Layer 9 of a small transformer language model trained on English Wikipedia (13 layers, counted from 0, width 64).
A neuron's activation on a vector x is SiLU(gate . x) times (in . x), where the dot is the dot product.

Input weights of the MLP neurons that the questions are about. A number n stands for n times 0.0038.
n29 gate: -25 -32 20 -18 -2 -40 -21 53 11 -19 -2 -3 15 -3 -37 0 -16 17 -8 -12 -17 -38 -22 40 -4 -72 -27 -15 7 -28 38 -16 -4 18 39 41 52 -23 25 -8 -15 -9 30 -36 -32 83 -7 -43 47 5 -41 -4 -8 44 -43 -2 -60 12 57 66 14 -6 -43 22
n68 gate: 0 -41 -1 51 38 -32 6 -5 14 -18 -26 2 -46 16 24 66 -6 -2 -32 2 -50 -27 -17 -13 3 3 8 4 25 -14 -49 -24 -31 29 -39 -44 -35 62 -22 -21 -17 28 -19 65 -25 -11 -68 -22 -26 -51 -19 -2 16 -14 -8 5 -14 -15 -31 -26 -57 -34 -7 67
n83 gate: 29 22 91 34 -53 -23 24 -9 2 14 20 -25 -31 29 -28 -33 21 -35 -13 79 49 -11 23 58 59 -55 0 60 -47 6 -9 -17 10 50 26 44 53 -34 9 -40 -12 12 26 21 -3 -16 -32 -5 -20 12 -51 45 13 20 77 -28 -20 -7 -19 -5 29 17 5 33
n98 gate: 2 -28 11 39 -39 22 -43 52 22 3 6 67 -8 26 -18 -46 -15 20 1 29 47 1 11 -7 -20 -28 -12 3 -18 50 -44 0 -4 -13 -25 -84 0 82 12 -16 -32 22 -22 -33 -42 -61 23 -8 51 66 -7 2 -8 6 9 43 21 30 -13 20 -43 39 20 59
n102 gate: 22 -29 -13 19 1 -21 21 -24 35 -57 27 -11 19 -6 -4 -7 -8 0 -28 -2 -9 18 18 53 15 -59 -8 -27 4 -3 15 17 14 43 35 10 -21 -40 -5 -3 -14 32 5 32 22 -24 8 -14 -16 35 31 52 -12 72 8 -6 -65 22 0 49 -58 74 -45 -41
n105 gate: -45 10 56 12 24 -64 18 -34 57 6 -48 -40 29 -25 31 4 1 55 23 50 29 33 -54 -49 -4 48 0 32 -56 -22 -15 9 -8 -15 0 48 13 -15 -8 6 -24 52 -45 0 8 -6 42 7 23 23 8 11 32 43 21 -1 -23 -33 1 -45 -57 24 19 33
n119 gate: -13 -30 -16 38 72 -25 -16 21 -41 -51 -51 22 20 -4 -38 -13 -17 21 -37 -39 4 38 60 -46 11 -56 52 -54 -48 9 2 3 -16 -57 11 17 3 -14 -18 -31 -47 41 -9 43 40 17 -18 -8 -18 2 -3 21 41 14 39 54 -21 -53 27 18 15 34 -17 17
n126 gate: 2 79 42 1 50 25 37 30 30 24 -7 16 10 -24 -39 -21 -10 30 34 -56 -6 12 -95 32 0 43 3 13 -49 21 78 -18 -15 -68 23 -40 33 -66 -14 11 17 13 -22 53 11 -30 28 -75 -53 -7 -36 17 22 2 33 47 -47 -12 -4 -4 26 -2 15 -51
n127 gate: 10 32 30 22 42 50 5 -10 15 -27 -30 -57 -14 44 8 -38 -76 -20 -19 59 -8 -47 -10 -14 27 -66 -34 -51 -38 13 9 29 -15 61 -10 39 -35 -41 -51 -38 -36 -16 -12 -12 -12 -68 -1 -3 10 30 -24 -23 -3 -12 -11 22 -66 41 1 -35 -11 -16 3 29
n29 in: -3 28 -7 15 -43 -29 0 18 -46 -16 3 -24 8 21 -2 35 -4 0 14 56 10 52 -5 -35 -67 -73 -5 -20 16 33 22 11 18 -21 4 -3 -28 0 38 -40 3 20 71 -16 38 -5 46 -40 -37 -19 42 44 -27 6 28 -4 4 -8 -23 16 5 8 10 43
n68 in: 24 26 -55 17 -8 -53 -19 13 7 -5 35 1 22 -15 28 47 -6 43 5 49 -51 15 30 -64 -15 -8 -5 -10 -4 46 -90 -30 -31 10 -26 -14 -11 29 36 8 -10 10 -26 7 0 26 -27 38 -5 -7 18 -10 87 2 16 50 21 6 -32 -72 12 12 7 76
n83 in: -5 47 24 22 -74 -27 32 -12 -16 11 41 -1 -36 -22 -32 -34 31 -19 34 33 24 0 -31 8 31 -25 -22 12 27 3 -64 -2 -44 53 -31 4 33 -44 -30 48 11 22 40 -57 -52 -42 -10 11 -35 -36 17 -20 4 -47 17 -43 7 72 -29 -69 -16 -8 10 15
n98 in: 13 -52 4 51 -4 3 -29 -80 -50 12 -24 17 -6 25 -3 38 -23 -25 5 13 32 -15 -32 0 -5 21 5 -58 52 1 17 -41 19 -42 -19 -23 -19 -5 -62 -56 -9 -45 1 -4 -5 -27 26 -33 30 13 8 -46 52 28 -12 -16 0 14 -8 0 19 28 -18 0
n102 in: 19 -50 25 21 0 -32 58 -22 -7 17 26 -14 24 -26 34 12 -32 -17 65 -11 -12 6 19 25 -67 -13 -10 -24 16 -26 8 29 20 -24 -7 29 -4 -16 -17 73 -12 -10 1 13 21 -20 -19 -8 -17 -8 42 72 22 12 -6 15 -12 10 3 58 -17 1 -12 -46
n105 in: -25 -8 8 50 -14 8 -6 53 -4 -62 -22 -3 4 3 -14 15 4 25 -28 -10 52 -9 -14 27 18 33 41 -9 50 9 2 -45 -5 -35 33 15 -53 22 25 58 6 28 -10 35 3 -10 -16 -11 -7 -27 -18 -40 -58 29 27 -24 -65 16 17 2 53 16 33 5
n119 in: -15 -14 -42 -30 16 -52 29 -24 5 8 -12 -12 36 70 31 -2 -34 11 -8 -85 31 -21 24 -16 13 -3 -24 -7 -37 -40 22 -15 62 7 -7 51 69 14 32 -55 -41 -12 29 29 6 -41 -57 -4 35 21 -3 -28 32 39 -14 2 41 52 -6 9 0 16 4 -32
n126 in: -5 4 -13 12 -5 29 -38 4 66 19 -53 -13 -44 26 34 9 -5 -64 32 -77 17 7 18 30 32 14 31 42 -10 55 17 78 6 -1 -26 -24 19 -11 -15 15 -8 -21 22 76 42 -13 -25 -16 -45 -24 14 13 34 49 3 51 -16 9 -32 18 3 -30 18 14
n127 in: 90 29 -57 34 54 37 40 -4 -32 -43 22 26 38 0 65 -43 10 54 3 12 6 74 5 20 -28 30 74 -42 -8 -14 28 34 9 -18 -21 8 -12 13 35 30 -30 -42 34 -4 50 -27 26 71 -75 41 25 2 12 44 24 11 -53 -20 17 15 18 -5 45 13

Each question shows a token from some text and the vector x that enters the MLP there. A number n stands for n times 0.036.

"2": 19 -29 -62 8 -27 12 -9 9 0 -22 -33 -20 19 4 -32 -1 8 -1 -1 -10 36 -48 3 -13 24 -2 25 15 -20 -8 38 17 -5 -18 -6 25 33 -17 25 3 28 -21 -47 -35 22 -16 7 -34 -13 2 29 -8 -13 -16 -10 -3 22 -18 -27 -22 -12 11 25 49
Which neuron fires most, and how strongly? n102, at about 0.24

"published ": 1 2 -22 -24 -8 17 1 14 22 -40 -2 -37 37 9 -3 -4 -16 -24 13 28 -25 -60 22 -38 20 -12 28 -3 -19 -5 25 21 8 -27 11 8 -10 -19 46 -2 -39 11 5 -5 17 16 -16 -29 9 28 -21 7 18 24 -23 -5 14 -21 1 -47 -41 -56 -2 -29
The three highest activations, in order: n119, n98, n83

"sp": 48 10 -20 10 -30 8 -19 -9 -33 -14 12 -29 11 -18 -60 15 -6 -12 6 8 -2 -43 26 -34 3 44 -25 -18 -16 33 6 76 19 6 7 44 31 -31 -5 -9 -22 5 -28 7 -16 9 -15 -11 11 35 -21 -12 -1 6 -24 11 10 -30 35 -9 -19 21 11 42
The neuron with the highest activation: n119

"S": -10 6 -46 36 -27 24 -1 -21 -17 -11 9 -1 11 -27 -62 65 7 -17 0 17 3 -24 -2 -23 47 25 3 2 -5 -19 9 -16 28 -2 3 17 21 -44 9 3 -2 -1 -26 -7 -13 -30 18 -15 34 6 -15 -15 -14 9 -4 1 14 -26 -6 -6 -27 18 36 53
Which neuron fires most, and how strongly? n105, at about 0.28

"ial ": 2 -12 -56 6 -22 34 12 17 -25 2 3 3 -19 -22 -26 41 6 -43 33 16 5 -21 -1 -46 3 -7 26 -3 0 -9 6 10 -22 -14 27 32 -3 -41 18 37 -36 8 20 5 16 36 11 -64 -17 -16 -21 -1 -31 4 14 -15 41 -9 -14 -9 -20 -4 -14 -28
Which neuron fires most, and how strongly? n127, at about 0.27

"0": 27 -26 -76 24 -31 13 5 -14 -24 -22 -27 -1 24 1 -27 19 16 -14 -4 2 33 -38 -6 -8 15 13 7 16 -11 1 28 2 -28 -17 19 10 22 -15 11 -12 11 -13 -47 -26 12 1 -8 -45 13 -27 51 4 12 -8 -6 8 15 -26 -45 -29 -5 20 25 43
The three highest activations, in order: n102, n68, n127

"em": -7 4 -36 17 -34 -5 0 14 -45 -34 -2 -14 18 -17 -55 55 8 -4 11 -6 -34 15 6 -21 43 43 21 0 -14 -17 -14 32 -18 -7 14 0 44 1 27 -12 4 38 -8 21 -15 -6 16 0 12 -34 -10 6 -3 15 2 -14 17 -43 -9 1 -17 8 7 56
Which neuron fires most, and how strongly? n68, at about 1.2

"Ok": 16 21 -60 28 -17 -7 -2 -6 -39 -27 -1 30 -11 -30 -49 58 18 -11 14 32 26 -19 -8 -16 32 44 13 5 15 -20 19 34 10 -14 40 22 39 -16 39 -15 6 33 -19 -18 6 -27 7 -11 35 12 -15 -5 -8 9 -18 -3 10 -32 -12 5 -21 -2 7 39
The two highest activations, in order: n105, n102

"Germany ": 4 11 -47 7 -45 20 -10 23 -50 -26 20 -1 -8 -26 -6 9 16 -10 16 34 17 -46 27 -43 7 -18 25 14 -9 -34 33 1 -2 15 2 12 -16 -15 11 18 -18 23 11 -6 -2 27 27 -51 24 -10 3 -8 9 -3 3 5 18 -11 -1 -43 -29 19 -2 -39
The neuron with the highest activation: n126

"ref": 50 40 -11 39 -46 43 -17 -33 24 4 3 -31 -9 -14 -40 26 47 10 9 25 -39 -23 -5 -56 -11 33 1 -1 -10 -2 18 26 -9 15 21 8 8 -16 25 24 18 14 -21 -1 -6 4 33 11 20 22 -23 -1 -13 -24 -20 -50 -5 33 24 -33 0 33 -16 16
Which neuron fires most, and how strongly? n119, at about 0.43